Layer 3 of a small transformer language model trained on English Wikipedia (10 layers, counted from 0, width 64).
A neuron adds its activation times its output weights to the MLP's output. To switch it off is to set its activation to zero at one token and run the rest of the model.
A neuron's activation on a vector x is GELU(weights . x + bias), where the dot is the dot product.

Input weights of the MLP neurons that the questions are about. A number n stands for (n - 128) times 0.0074.
n67 (bias -0.213): 118, 128, 130, 113, 167, 142, 90, 127, 104, 122, 132, 125, 130, 131, 131, 115, 122, 122, 131, 127, 123, 144, 137, 127, 121, 129, 143, 113, 124, 140, 106, 132, 136, 138, 124, 120, 134, 140, 137, 132, 124, 122, 122, 127, 127, 122, 46, 130, 122, 249, 133, 124, 127, 121, 134, 135, 121, 136, 103, 126, 145, 154, 129, 132
n69 (bias -0.084): 153, 132, 139, 123, 119, 109, 99, 121, 155, 157, 154, 128, 116, 137, 151, 144, 120, 127, 147, 204, 98, 103, 157, 138, 137, 141, 131, 188, 164, 113, 72, 116, 114, 173, 129, 105, 112, 118, 123, 55, 89, 97, 100, 150, 146, 78, 103, 142, 100, 136, 186, 147, 134, 139, 144, 197, 144, 156, 206, 99, 121, 125, 75, 119
n74 (bias -0.082): 103, 153, 152, 111, 148, 140, 106, 169, 146, 141, 135, 127, 104, 191, 175, 131, 142, 135, 156, 165, 148, 119, 161, 164, 126, 115, 115, 107, 132, 153, 145, 96, 153, 127, 111, 156, 109, 139, 182, 169, 94, 169, 134, 134, 114, 151, 122, 83, 138, 145, 141, 135, 73, 124, 80, 133, 144, 133, 105, 135, 99, 163, 132, 86
n75 (bias -0.128): 112, 137, 137, 132, 119, 95, 132, 141, 162, 113, 176, 162, 109, 147, 120, 76, 135, 184, 149, 193, 119, 120, 141, 148, 113, 119, 150, 91, 170, 149, 132, 101, 157, 174, 184, 153, 189, 122, 139, 129, 43, 83, 174, 97, 167, 78, 138, 52, 87, 164, 124, 137, 152, 87, 107, 96, 220, 181, 201, 102, 31, 94, 100, 109
n81 (bias -0.007): 135, 138, 145, 139, 150, 111, 120, 107, 136, 168, 125, 149, 76, 151, 125, 138, 161, 130, 136, 140, 126, 99, 157, 136, 148, 132, 85, 109, 160, 152, 106, 97, 140, 160, 154, 104, 123, 138, 124, 160, 97, 105, 107, 84, 136, 153, 119, 129, 148, 144, 127, 125, 107, 95, 103, 149, 176, 145, 151, 137, 149, 119, 124, 127
n85 (bias -0.025): 143, 123, 125, 119, 162, 124, 122, 121, 97, 161, 145, 103, 101, 163, 137, 84, 131, 158, 111, 108, 117, 107, 131, 90, 133, 135, 92, 153, 111, 151, 114, 129, 58, 125, 153, 166, 128, 120, 123, 130, 132, 131, 164, 131, 121, 140, 135, 122, 101, 130, 133, 83, 141, 128, 111, 131, 174, 110, 146, 111, 109, 197, 133, 134
n107 (bias -0.074): 104, 126, 146, 126, 131, 185, 125, 125, 135, 59, 123, 124, 97, 140, 175, 120, 160, 139, 152, 108, 140, 153, 74, 121, 106, 128, 45, 122, 84, 153, 96, 128, 89, 163, 137, 190, 188, 137, 93, 146, 102, 157, 164, 195, 173, 142, 154, 131, 49, 125, 198, 100, 157, 130, 125, 111, 120, 111, 156, 144, 103, 150, 90, 116
n140 (bias -0.022): 109, 149, 195, 119, 111, 181, 97, 155, 148, 119, 127, 187, 56, 144, 202, 123, 170, 119, 118, 178, 127, 129, 171, 33, 135, 149, 103, 132, 137, 122, 149, 101, 152, 129, 133, 141, 170, 109, 118, 129, 110, 121, 122, 163, 130, 110, 125, 102, 121, 114, 175, 71, 145, 122, 35, 95, 159, 168, 114, 119, 102, 132, 111, 138
n194 (bias -0.075): 176, 116, 96, 131, 165, 120, 129, 119, 127, 156, 143, 141, 140, 126, 101, 99, 104, 188, 141, 119, 124, 117, 176, 84, 116, 108, 142, 159, 171, 149, 143, 146, 105, 143, 110, 94, 105, 106, 134, 181, 97, 147, 118, 124, 174, 122, 123, 113, 115, 118, 147, 114, 130, 110, 128, 151, 181, 142, 158, 132, 154, 98, 146, 107
n198 (bias -0.092): 97, 134, 102, 126, 149, 105, 107, 155, 207, 133, 152, 213, 110, 158, 98, 119, 148, 153, 164, 132, 113, 85, 193, 109, 143, 96, 153, 148, 172, 144, 148, 96, 98, 157, 106, 74, 169, 88, 139, 108, 111, 123, 109, 88, 157, 84, 101, 152, 96, 145, 153, 85, 120, 111, 108, 121, 211, 154, 188, 89, 157, 108, 110, 103
n223 (bias -0.166): 130, 115, 36, 149, 154, 184, 61, 134, 159, 152, 133, 98, 78, 149, 147, 78, 132, 146, 160, 208, 243, 134, 161, 145, 181, 129, 182, 121, 180, 132, 109, 165, 171, 169, 83, 39, 209, 71, 182, 80, 75, 132, 137, 137, 146, 106, 111, 157, 145, 117, 102, 91, 94, 113, 101, 129, 126, 213, 165, 110, 46, 152, 115, 105
n232 (bias -0.064): 87, 122, 150, 153, 159, 98, 176, 90, 121, 88, 67, 142, 81, 171, 75, 119, 130, 138, 128, 113, 131, 41, 185, 123, 191, 105, 94, 159, 172, 121, 111, 141, 87, 129, 180, 94, 204, 134, 124, 153, 111, 134, 116, 122, 143, 119, 94, 81, 124, 145, 127, 77, 184, 129, 165, 198, 148, 143, 157, 152, 167, 165, 103, 130
n237 (bias -0.136): 172, 120, 90, 143, 153, 221, 163, 140, 164, 60, 70, 213, 109, 95, 125, 152, 84, 113, 196, 101, 203, 94, 139, 73, 108, 148, 116, 132, 71, 131, 224, 127, 128, 121, 167, 147, 181, 169, 176, 155, 50, 133, 102, 159, 115, 193, 109, 88, 139, 104, 109, 108, 120, 126, 165, 138, 184, 206, 115, 94, 122, 153, 88, 108
n242 (bias -0.101): 113, 93, 163, 119, 141, 161, 66, 228, 57, 181, 117, 106, 84, 142, 161, 123, 161, 117, 138, 128, 178, 124, 102, 157, 189, 111, 154, 97, 69, 175, 80, 104, 103, 163, 80, 122, 168, 96, 147, 101, 140, 124, 225, 134, 118, 157, 151, 180, 66, 116, 171, 151, 108, 145, 74, 101, 150, 165, 108, 111, 81, 93, 142, 119
n243 (bias -0.089): 119, 124, 159, 154, 135, 135, 139, 149, 137, 148, 130, 150, 137, 149, 146, 114, 81, 128, 89, 192, 142, 151, 79, 143, 161, 142, 82, 173, 108, 129, 150, 170, 139, 132, 75, 160, 144, 137, 155, 116, 106, 110, 161, 133, 111, 106, 117, 122, 108, 155, 119, 123, 140, 115, 79, 83, 129, 98, 139, 28, 156, 116, 141, 97

Output weights of the MLP neurons that the questions are about. A number n stands for (n - 128) times 0.0077.
n67: 134, 133, 142, 134, 106, 124, 159, 125, 157, 137, 125, 125, 132, 127, 129, 144, 135, 128, 124, 122, 124, 119, 126, 147, 130, 145, 120, 138, 125, 113, 134, 114, 137, 125, 134, 147, 131, 107, 127, 113, 138, 126, 127, 129, 125, 130, 174, 127, 141, 61, 119, 122, 122, 126, 108, 118, 128, 127, 139, 123, 106, 124, 119, 133
n69: 102, 149, 147, 124, 136, 135, 158, 147, 125, 100, 121, 112, 105, 132, 116, 138, 127, 133, 129, 109, 135, 114, 147, 113, 160, 155, 132, 119, 158, 139, 102, 114, 140, 134, 128, 129, 148, 116, 136, 111, 161, 79, 166, 96, 112, 107, 138, 137, 166, 134, 117, 134, 126, 139, 130, 128, 116, 146, 102, 112, 129, 98, 113, 141
n74: 109, 172, 158, 152, 110, 116, 132, 101, 127, 125, 177, 106, 64, 115, 106, 117, 133, 137, 95, 109, 140, 178, 115, 141, 156, 142, 107, 154, 140, 138, 138, 130, 145, 156, 97, 148, 158, 135, 119, 134, 138, 77, 179, 130, 110, 122, 109, 113, 128, 111, 74, 168, 142, 103, 112, 118, 108, 132, 145, 153, 142, 158, 91, 114
n75: 89, 79, 138, 146, 109, 193, 136, 150, 141, 145, 132, 154, 180, 157, 104, 147, 100, 82, 127, 87, 133, 142, 80, 138, 126, 114, 156, 235, 62, 127, 158, 121, 146, 105, 110, 102, 108, 158, 149, 163, 95, 113, 147, 132, 98, 122, 119, 139, 139, 125, 161, 142, 152, 90, 118, 96, 135, 71, 126, 110, 188, 117, 105, 137
n81: 90, 126, 149, 101, 124, 184, 126, 115, 78, 108, 129, 137, 110, 113, 121, 129, 94, 183, 133, 138, 96, 156, 145, 118, 112, 171, 145, 133, 72, 131, 198, 148, 130, 92, 110, 109, 125, 133, 127, 137, 120, 163, 134, 125, 124, 137, 129, 110, 152, 142, 141, 126, 109, 136, 137, 96, 117, 136, 114, 142, 128, 125, 139, 92
n85: 116, 143, 97, 171, 126, 124, 112, 124, 121, 125, 139, 133, 128, 130, 106, 164, 152, 117, 135, 136, 116, 133, 115, 104, 103, 148, 155, 121, 115, 151, 125, 127, 158, 80, 104, 124, 130, 147, 155, 121, 125, 148, 106, 134, 127, 113, 148, 114, 107, 139, 127, 148, 110, 86, 147, 104, 114, 110, 120, 179, 143, 145, 142, 124
n107: 96, 124, 125, 133, 124, 143, 121, 143, 141, 106, 196, 103, 150, 114, 126, 124, 145, 179, 104, 102, 131, 151, 117, 166, 163, 169, 136, 114, 101, 134, 123, 104, 96, 73, 132, 131, 116, 134, 152, 96, 138, 139, 132, 134, 123, 147, 133, 123, 115, 135, 109, 147, 145, 117, 136, 119, 108, 114, 113, 159, 151, 129, 123, 105
n140: 166, 178, 91, 145, 112, 97, 133, 135, 118, 100, 170, 140, 170, 139, 130, 69, 165, 188, 72, 141, 182, 133, 102, 172, 151, 151, 87, 98, 148, 120, 117, 124, 186, 145, 87, 139, 90, 117, 137, 135, 153, 145, 78, 107, 168, 110, 142, 83, 146, 130, 126, 83, 111, 143, 125, 129, 141, 117, 69, 131, 91, 134, 158, 110
n194: 142, 145, 161, 135, 123, 110, 111, 176, 137, 102, 73, 131, 103, 137, 147, 160, 122, 125, 114, 144, 123, 137, 77, 146, 129, 114, 94, 125, 145, 125, 139, 123, 130, 121, 120, 186, 104, 138, 169, 86, 148, 133, 150, 151, 107, 149, 126, 133, 135, 126, 100, 159, 112, 123, 131, 88, 109, 135, 123, 86, 117, 145, 103, 131
n198: 86, 124, 69, 125, 106, 167, 102, 109, 132, 67, 109, 134, 104, 133, 130, 107, 172, 116, 160, 160, 105, 128, 93, 150, 137, 111, 147, 128, 94, 133, 168, 170, 111, 84, 104, 164, 125, 161, 112, 147, 160, 160, 157, 135, 123, 131, 130, 145, 118, 129, 140, 95, 162, 156, 195, 118, 100, 123, 130, 125, 114, 124, 112, 131
n223: 131, 172, 92, 174, 104, 135, 86, 157, 114, 128, 156, 98, 116, 177, 145, 165, 106, 162, 156, 101, 165, 160, 7, 116, 77, 163, 100, 98, 157, 83, 193, 121, 98, 105, 115, 121, 211, 178, 127, 138, 157, 131, 141, 191, 86, 157, 109, 188, 101, 124, 124, 161, 123, 92, 65, 135, 87, 167, 116, 127, 147, 101, 110, 101
n232: 148, 107, 149, 106, 112, 163, 120, 151, 152, 86, 136, 134, 145, 131, 134, 109, 76, 131, 173, 136, 125, 125, 112, 149, 105, 147, 142, 152, 109, 141, 149, 148, 109, 136, 95, 91, 134, 142, 135, 92, 134, 123, 141, 141, 138, 121, 129, 125, 83, 134, 144, 155, 142, 128, 140, 102, 126, 110, 140, 104, 125, 94, 74, 113
n237: 140, 99, 126, 120, 109, 91, 141, 73, 171, 125, 105, 78, 137, 187, 177, 102, 146, 109, 120, 151, 115, 119, 115, 118, 157, 112, 139, 155, 178, 114, 107, 108, 140, 104, 154, 122, 56, 143, 111, 111, 134, 126, 55, 82, 195, 106, 122, 120, 154, 153, 82, 116, 178, 145, 112, 127, 131, 163, 124, 162, 130, 142, 142, 101
n242: 90, 145, 113, 115, 127, 166, 148, 119, 137, 129, 93, 123, 166, 126, 118, 152, 128, 72, 162, 134, 146, 103, 110, 150, 143, 104, 139, 160, 120, 125, 114, 143, 110, 86, 121, 166, 105, 131, 128, 110, 144, 179, 159, 209, 154, 167, 90, 173, 129, 132, 87, 137, 92, 120, 104, 143, 121, 127, 112, 88, 132, 121, 182, 103
n243: 129, 107, 120, 112, 168, 121, 136, 131, 124, 110, 126, 85, 105, 123, 106, 146, 167, 136, 144, 125, 97, 125, 127, 157, 90, 114, 148, 125, 119, 131, 112, 134, 111, 112, 94, 159, 103, 87, 127, 129, 119, 112, 117, 109, 136, 125, 156, 116, 107, 145, 113, 125, 118, 156, 150, 164, 154, 163, 142, 131, 142, 143, 120, 143

Each question names a token from some text and the token that comes next. It shows the vector x that enters the MLP there. A number n stands for (n - 128) times 0.034.

Then comes g, the gradient of the next token's log-probability with respect to the MLP's output, scaled to length 1. A neuron's effect is roughly proportional to its activation times (output weights . g). A number n stands for (n - 128) times 0.0039.

" st", then "or"
x: 123, 145, 112, 43, 141, 124, 109, 123, 106, 135, 156, 166, 147, 99, 120, 148, 137, 129, 121, 120, 108, 140, 127, 140, 99, 127, 131, 115, 138, 87, 147, 144, 150, 110, 116, 122, 122, 110, 106, 137, 148, 105, 115, 103, 141, 110, 114, 155, 125, 181, 128, 125, 122, 102, 124, 126, 128, 101, 114, 149, 162, 139, 117, 163
g: 167, 139, 98, 104, 174, 129, 151, 76, 203, 115, 106, 131, 115, 108, 125, 100, 95, 208, 133, 141, 132, 121, 133, 96, 123, 172, 136, 81, 144, 123, 135, 154, 108, 147, 138, 110, 132, 154, 114, 129, 186, 108, 159, 51, 161, 174, 138, 107, 142, 94, 104, 154, 140, 106, 174, 97, 51, 94, 66, 113, 148, 129, 144, 155
Which two neurons, each switched off alone, lower its probability most, in order? n67, n198

" the", then " West"
x: 138, 125, 112, 33, 144, 142, 117, 112, 109, 125, 135, 124, 124, 145, 142, 135, 119, 135, 130, 135, 129, 144, 123, 124, 124, 111, 116, 138, 135, 64, 135, 153, 134, 121, 121, 127, 117, 146, 114, 111, 137, 116, 135, 133, 136, 130, 115, 130, 118, 179, 137, 112, 126, 103, 117, 109, 122, 108, 96, 144, 156, 158, 105, 170
g: 125, 152, 146, 142, 105, 135, 105, 114, 74, 153, 151, 115, 114, 127, 212, 170, 168, 95, 96, 55, 110, 144, 165, 95, 174, 132, 123, 147, 160, 145, 87, 74, 116, 123, 98, 168, 87, 137, 101, 118, 147, 89, 98, 159, 104, 107, 118, 131, 159, 179, 129, 166, 130, 140, 110, 168, 116, 169, 35, 108, 137, 167, 140, 126
Which neuron, switched off, lowers the next token's probability most? n232

"ring", then "\""
x: 136, 131, 131, 7, 142, 139, 112, 117, 109, 134, 136, 99, 145, 111, 134, 139, 161, 131, 108, 124, 130, 146, 126, 138, 107, 100, 117, 149, 128, 98, 126, 120, 137, 134, 135, 141, 136, 120, 97, 123, 138, 104, 143, 146, 137, 107, 116, 126, 130, 185, 128, 140, 116, 100, 136, 96, 137, 128, 109, 132, 149, 137, 135, 155
g: 84, 109, 102, 129, 159, 112, 142, 110, 149, 138, 207, 107, 112, 171, 138, 181, 146, 122, 66, 134, 127, 110, 113, 138, 149, 155, 94, 151, 110, 132, 149, 79, 121, 71, 145, 156, 131, 97, 72, 140, 98, 82, 141, 104, 124, 109, 90, 126, 120, 128, 169, 142, 184, 158, 139, 169, 118, 110, 143, 211, 195, 100, 87, 90
Which two neurons, each switched off alone, lower its probability most, in order? n107, n194

" used", then " A"
x: 110, 151, 128, 50, 151, 133, 110, 115, 109, 139, 158, 122, 115, 128, 128, 153, 141, 134, 130, 111, 128, 155, 128, 128, 114, 109, 118, 142, 133, 78, 143, 134, 154, 170, 130, 103, 130, 117, 113, 149, 131, 97, 140, 99, 127, 120, 112, 127, 121, 175, 106, 128, 109, 75, 134, 95, 131, 143, 113, 137, 136, 147, 117, 164
g: 90, 139, 152, 125, 159, 123, 165, 89, 96, 84, 94, 90, 77, 148, 151, 49, 94, 140, 121, 175, 118, 108, 138, 107, 140, 95, 122, 120, 192, 146, 112, 146, 172, 88, 148, 135, 199, 172, 104, 88, 141, 162, 184, 102, 165, 127, 135, 172, 115, 150, 159, 92, 133, 183, 72, 102, 124, 125, 91, 139, 125, 123, 114, 146
Which neuron, switched off, raises the next token's probability most? n75

" On", then "line"
x: 138, 145, 116, 44, 146, 140, 120, 92, 103, 141, 117, 84, 160, 109, 144, 152, 140, 113, 115, 128, 139, 159, 118, 137, 111, 103, 110, 154, 126, 105, 121, 121, 136, 138, 123, 129, 120, 130, 121, 117, 147, 121, 123, 151, 145, 119, 116, 120, 113, 181, 127, 116, 131, 106, 139, 103, 154, 86, 107, 137, 108, 163, 114, 161
g: 95, 127, 158, 119, 99, 191, 101, 126, 100, 111, 128, 174, 103, 128, 75, 144, 152, 99, 128, 185, 185, 101, 139, 59, 129, 114, 47, 79, 149, 106, 135, 108, 186, 107, 136, 122, 114, 88, 132, 157, 121, 161, 103, 147, 154, 100, 106, 109, 124, 128, 216, 190, 146, 130, 133, 144, 116, 160, 173, 131, 105, 116, 121, 124
Which neuron, switched off, raises the next token's probability most? n107

"d", then "ri"
x: 151, 145, 141, 19, 142, 137, 113, 123, 105, 139, 139, 133, 149, 135, 122, 126, 152, 146, 130, 129, 133, 145, 125, 118, 136, 90, 129, 124, 127, 118, 132, 121, 139, 120, 121, 132, 122, 124, 124, 133, 129, 116, 123, 93, 113, 132, 112, 110, 129, 184, 107, 150, 109, 128, 138, 100, 113, 124, 109, 138, 118, 143, 141, 158
g: 121, 141, 71, 99, 140, 118, 132, 89, 101, 141, 119, 144, 243, 79, 126, 151, 108, 127, 143, 98, 70, 113, 127, 190, 161, 136, 151, 130, 131, 117, 152, 77, 100, 111, 131, 99, 105, 151, 204, 110, 128, 151, 135, 130, 154, 146, 130, 169, 131, 94, 139, 141, 138, 141, 159, 141, 162, 42, 148, 100, 147, 126, 75, 114
Which neuron, switched off, raises the next token's probability most? n74

"il", then " "
x: 133, 144, 133, 23, 150, 126, 112, 112, 116, 134, 156, 129, 151, 119, 91, 145, 133, 149, 121, 116, 126, 147, 122, 141, 140, 104, 125, 135, 120, 90, 124, 117, 112, 128, 110, 120, 137, 139, 83, 139, 157, 114, 124, 118, 123, 120, 111, 106, 140, 184, 134, 145, 123, 95, 136, 131, 132, 139, 115, 144, 134, 146, 127, 157
g: 122, 140, 103, 154, 122, 135, 145, 147, 174, 109, 109, 105, 90, 154, 142, 112, 153, 118, 118, 133, 143, 164, 78, 132, 122, 165, 198, 41, 139, 81, 156, 67, 115, 157, 102, 189, 174, 97, 94, 150, 143, 148, 127, 195, 105, 163, 139, 67, 136, 130, 133, 116, 126, 99, 121, 139, 88, 167, 92, 143, 89, 129, 81, 169
Which two neurons, each switched off alone, lower its probability most, in order? n67, n75

" Best", then " We"
x: 116, 151, 108, 48, 142, 146, 128, 118, 115, 140, 143, 96, 148, 107, 130, 131, 119, 120, 121, 122, 147, 145, 108, 133, 140, 120, 140, 147, 109, 95, 109, 109, 147, 139, 130, 132, 122, 101, 94, 126, 130, 118, 140, 141, 131, 114, 115, 139, 116, 185, 141, 131, 119, 111, 122, 99, 124, 100, 106, 155, 175, 145, 102, 164
g: 191, 120, 157, 98, 93, 94, 189, 104, 156, 126, 143, 96, 132, 121, 163, 85, 135, 100, 120, 116, 98, 154, 146, 101, 147, 106, 190, 106, 134, 101, 94, 138, 99, 117, 108, 185, 175, 182, 89, 116, 159, 145, 121, 110, 120, 135, 203, 118, 77, 83, 109, 145, 150, 93, 202, 101, 92, 103, 112, 162, 161, 100, 138, 130
Which two neurons, each switched off alone, lower its probability most, in order? n67, n107

"b", then "s"
x: 124, 148, 135, 30, 134, 109, 121, 116, 101, 143, 139, 129, 184, 129, 124, 113, 144, 136, 126, 127, 124, 150, 128, 109, 124, 90, 125, 122, 114, 130, 125, 107, 148, 115, 108, 124, 123, 107, 117, 111, 167, 133, 110, 116, 123, 144, 112, 133, 139, 184, 124, 148, 141, 115, 156, 126, 117, 122, 111, 138, 133, 132, 141, 154
g: 69, 126, 162, 140, 117, 125, 114, 136, 93, 114, 168, 129, 113, 178, 175, 112, 157, 116, 146, 161, 191, 158, 104, 164, 138, 94, 52, 73, 95, 103, 142, 130, 158, 153, 138, 60, 75, 123, 150, 148, 119, 93, 122, 154, 142, 143, 160, 146, 69, 137, 89, 175, 125, 136, 130, 193, 154, 132, 143, 106, 117, 87, 77, 143
Which neuron, switched off, raises the next token's probability most? n67

" was", then " to"
x: 147, 132, 103, 60, 139, 116, 123, 138, 113, 132, 150, 130, 120, 129, 131, 125, 136, 139, 135, 140, 123, 152, 134, 135, 116, 129, 117, 132, 126, 81, 132, 140, 131, 152, 117, 132, 118, 125, 102, 124, 106, 98, 115, 94, 120, 127, 113, 139, 154, 181, 128, 127, 117, 71, 148, 98, 141, 145, 117, 115, 139, 146, 113, 168
g: 142, 102, 117, 102, 136, 125, 105, 144, 154, 110, 164, 107, 176, 114, 133, 159, 171, 76, 116, 78, 87, 147, 130, 170, 152, 114, 135, 160, 71, 126, 90, 104, 135, 148, 143, 114, 151, 166, 128, 187, 163, 109, 130, 112, 184, 168, 78, 115, 165, 191, 71, 115, 110, 100, 198, 132, 136, 68, 78, 111, 95, 103, 147, 123
Which neuron, switched off, lowers the next token's probability most? n75

" Me", then "tro"
x: 124, 125, 92, 50, 153, 133, 122, 96, 106, 123, 143, 107, 165, 127, 123, 131, 126, 112, 131, 116, 123, 151, 126, 118, 112, 109, 133, 141, 136, 93, 120, 101, 151, 108, 147, 169, 135, 126, 129, 103, 132, 131, 122, 135, 129, 103, 113, 122, 146, 175, 133, 116, 117, 98, 137, 124, 157, 109, 92, 161, 153, 174, 123, 161
g: 99, 126, 125, 134, 133, 152, 105, 148, 103, 102, 141, 73, 82, 62, 164, 90, 110, 119, 160, 133, 120, 126, 172, 125, 121, 133, 65, 130, 118, 91, 156, 118, 156, 108, 120, 199, 154, 170, 99, 120, 139, 191, 129, 136, 160, 131, 135, 125, 127, 48, 111, 129, 131, 64, 112, 141, 149, 206, 113, 129, 207, 137, 130, 146
Which neuron, switched off, lowers the next token's probability most? n67

"de", then ","
x: 121, 123, 123, 23, 143, 143, 124, 119, 102, 136, 171, 124, 147, 129, 117, 139, 137, 104, 135, 146, 143, 146, 112, 120, 121, 92, 117, 149, 122, 107, 130, 106, 135, 134, 115, 131, 109, 163, 127, 115, 129, 117, 123, 127, 129, 131, 112, 123, 134, 184, 116, 141, 112, 109, 118, 112, 144, 147, 109, 136, 140, 142, 124, 160
g: 113, 128, 173, 177, 166, 130, 103, 115, 80, 126, 117, 91, 105, 148, 156, 138, 152, 119, 96, 135, 91, 109, 76, 98, 171, 178, 170, 158, 97, 160, 140, 129, 115, 154, 103, 103, 110, 153, 176, 140, 143, 141, 154, 168, 119, 114, 81, 63, 213, 184, 127, 126, 108, 120, 111, 87, 109, 172, 128, 52, 123, 97, 114, 142
Which neuron, switched off, lowers the next token's probability most? n74

" began", then " public"
x: 133, 135, 107, 66, 139, 124, 121, 101, 105, 144, 133, 117, 134, 117, 129, 144, 136, 137, 142, 114, 137, 152, 145, 123, 122, 108, 112, 140, 125, 81, 130, 127, 130, 150, 115, 108, 127, 101, 118, 153, 134, 93, 133, 99, 120, 120, 115, 143, 136, 178, 118, 140, 113, 69, 147, 98, 143, 151, 135, 114, 151, 153, 112, 168
g: 98, 171, 121, 111, 107, 190, 167, 105, 150, 94, 114, 110, 77, 165, 155, 75, 60, 171, 110, 123, 159, 125, 177, 112, 99, 84, 132, 165, 112, 142, 157, 172, 117, 164, 164, 120, 176, 164, 96, 76, 117, 111, 134, 186, 122, 145, 157, 144, 122, 139, 162, 101, 116, 140, 70, 101, 70, 155, 103, 124, 152, 90, 113, 132
Which neuron, switched off, lowers the next token's probability most? n81

" in", then " this"
x: 129, 132, 131, 60, 141, 132, 118, 114, 101, 126, 121, 104, 126, 127, 124, 145, 142, 133, 132, 116, 147, 149, 147, 128, 133, 95, 123, 130, 127, 86, 145, 123, 121, 106, 138, 128, 120, 145, 123, 125, 130, 118, 114, 109, 133, 130, 113, 124, 158, 182, 124, 124, 118, 95, 125, 117, 135, 135, 95, 133, 126, 156, 105, 171
g: 171, 90, 131, 129, 130, 121, 201, 86, 131, 136, 132, 85, 123, 99, 117, 134, 146, 76, 113, 93, 129, 160, 156, 159, 133, 97, 163, 114, 132, 165, 153, 154, 158, 125, 110, 120, 133, 97, 166, 155, 136, 100, 70, 69, 162, 136, 103, 165, 115, 201, 180, 152, 62, 129, 178, 75, 134, 131, 133, 116, 75, 105, 159, 86
Which neuron, switched off, lowers the next token's probability most? n223

" was", then " re"
x: 152, 122, 100, 68, 141, 123, 113, 132, 105, 130, 149, 134, 126, 130, 132, 122, 131, 141, 136, 129, 122, 156, 136, 129, 109, 119, 121, 143, 133, 82, 127, 140, 134, 157, 112, 130, 121, 123, 106, 128, 126, 98, 110, 101, 119, 120, 113, 131, 146, 178, 125, 124, 121, 68, 136, 105, 147, 148, 118, 129, 129, 153, 128, 171
g: 122, 162, 122, 128, 113, 34, 182, 106, 153, 148, 176, 163, 150, 142, 122, 145, 107, 121, 92, 162, 153, 89, 132, 161, 141, 89, 109, 187, 117, 106, 112, 73, 74, 166, 136, 109, 113, 113, 101, 94, 127, 107, 95, 152, 63, 165, 195, 158, 131, 82, 132, 129, 135, 117, 134, 157, 150, 120, 192, 146, 92, 153, 104, 129
Which neuron, switched off, raises the next token's probability most? n81

"F", then "S"
x: 126, 145, 119, 53, 153, 125, 124, 94, 104, 125, 153, 105, 191, 110, 137, 123, 136, 144, 131, 125, 115, 148, 93, 114, 122, 121, 125, 138, 121, 109, 128, 134, 110, 114, 102, 138, 114, 125, 124, 115, 159, 122, 134, 118, 129, 127, 116, 116, 124, 183, 155, 136, 110, 137, 147, 101, 122, 125, 92, 129, 119, 156, 118, 161
g: 109, 168, 68, 145, 178, 126, 134, 115, 97, 90, 153, 140, 130, 126, 163, 60, 140, 131, 166, 106, 164, 81, 76, 148, 123, 98, 152, 123, 147, 231, 145, 153, 131, 146, 123, 120, 123, 137, 111, 150, 150, 106, 101, 106, 103, 138, 177, 181, 134, 125, 143, 142, 138, 119, 107, 138, 37, 79, 110, 145, 96, 88, 141, 161
Which neuron, switched off, lowers the next token's probability most? n85

" from", then " politician"
x: 131, 139, 130, 55, 144, 126, 119, 102, 105, 131, 128, 123, 107, 124, 141, 145, 141, 132, 130, 112, 132, 143, 137, 133, 121, 95, 114, 122, 130, 75, 143, 125, 133, 130, 127, 141, 127, 146, 100, 130, 133, 112, 128, 104, 142, 127, 114, 111, 138, 181, 136, 133, 114, 92, 135, 120, 137, 127, 97, 137, 132, 159, 110, 171
g: 79, 136, 85, 111, 144, 137, 69, 125, 112, 149, 122, 143, 121, 205, 149, 96, 123, 147, 170, 110, 125, 149, 107, 113, 100, 157, 114, 139, 135, 166, 128, 104, 89, 145, 106, 86, 170, 166, 123, 101, 50, 141, 193, 190, 96, 177, 118, 90, 136, 87, 117, 105, 143, 136, 105, 158, 123, 183, 148, 133, 146, 58, 146, 158
Which neuron, switched off, lowers the next token's probability most? n81

"st", then "ill"
x: 137, 150, 119, 22, 137, 126, 107, 125, 96, 141, 165, 144, 157, 123, 125, 130, 135, 148, 125, 112, 114, 132, 124, 119, 116, 105, 138, 131, 129, 99, 142, 120, 136, 111, 118, 130, 119, 130, 109, 117, 145, 104, 122, 114, 124, 118, 115, 143, 123, 187, 134, 157, 140, 127, 121, 108, 116, 128, 107, 143, 151, 141, 135, 159
g: 162, 84, 130, 133, 38, 103, 91, 109, 137, 145, 161, 126, 148, 180, 58, 95, 93, 138, 80, 115, 105, 98, 112, 129, 104, 164, 118, 58, 164, 113, 199, 135, 166, 127, 103, 105, 118, 78, 119, 121, 125, 170, 169, 104, 103, 109, 150, 149, 187, 163, 113, 152, 133, 175, 137, 165, 139, 150, 139, 132, 158, 143, 124, 142
Which neuron, switched off, lowers the next token's probability most? n242

"ru", then "in"
x: 122, 132, 83, 40, 154, 132, 107, 100, 95, 145, 173, 128, 166, 126, 118, 129, 136, 145, 133, 121, 122, 151, 132, 125, 112, 115, 129, 139, 120, 72, 131, 113, 114, 127, 142, 108, 121, 150, 118, 115, 112, 121, 118, 143, 126, 118, 112, 108, 166, 176, 103, 132, 129, 91, 153, 135, 155, 117, 122, 143, 168, 134, 133, 156
g: 150, 93, 181, 86, 100, 101, 124, 170, 98, 153, 108, 131, 85, 150, 81, 75, 67, 194, 192, 77, 67, 166, 85, 164, 80, 145, 92, 113, 113, 177, 108, 129, 141, 158, 140, 115, 126, 165, 116, 79, 126, 141, 174, 116, 111, 122, 149, 148, 124, 154, 157, 140, 106, 146, 138, 120, 102, 162, 154, 115, 137, 144, 175, 136
Which neuron, switched off, lowers the next token's probability most? n194

"el", then " Pe"
x: 138, 142, 133, 12, 142, 114, 118, 121, 112, 115, 149, 132, 139, 131, 134, 123, 120, 139, 124, 108, 131, 142, 131, 128, 119, 103, 140, 157, 125, 99, 111, 105, 122, 127, 128, 146, 124, 134, 109, 130, 129, 112, 112, 129, 121, 123, 111, 127, 133, 183, 122, 140, 152, 107, 143, 109, 130, 147, 101, 153, 129, 166, 141, 158
g: 106, 145, 113, 120, 152, 114, 161, 93, 129, 125, 154, 79, 131, 112, 116, 114, 135, 104, 125, 161, 177, 126, 113, 151, 189, 99, 106, 190, 88, 90, 88, 148, 137, 134, 125, 105, 110, 111, 150, 151, 133, 146, 180, 140, 45, 157, 111, 123, 40, 59, 99, 116, 100, 134, 144, 175, 151, 192, 140, 165, 129, 118, 137, 180
Which neuron, switched off, raises the next token's probability most? n85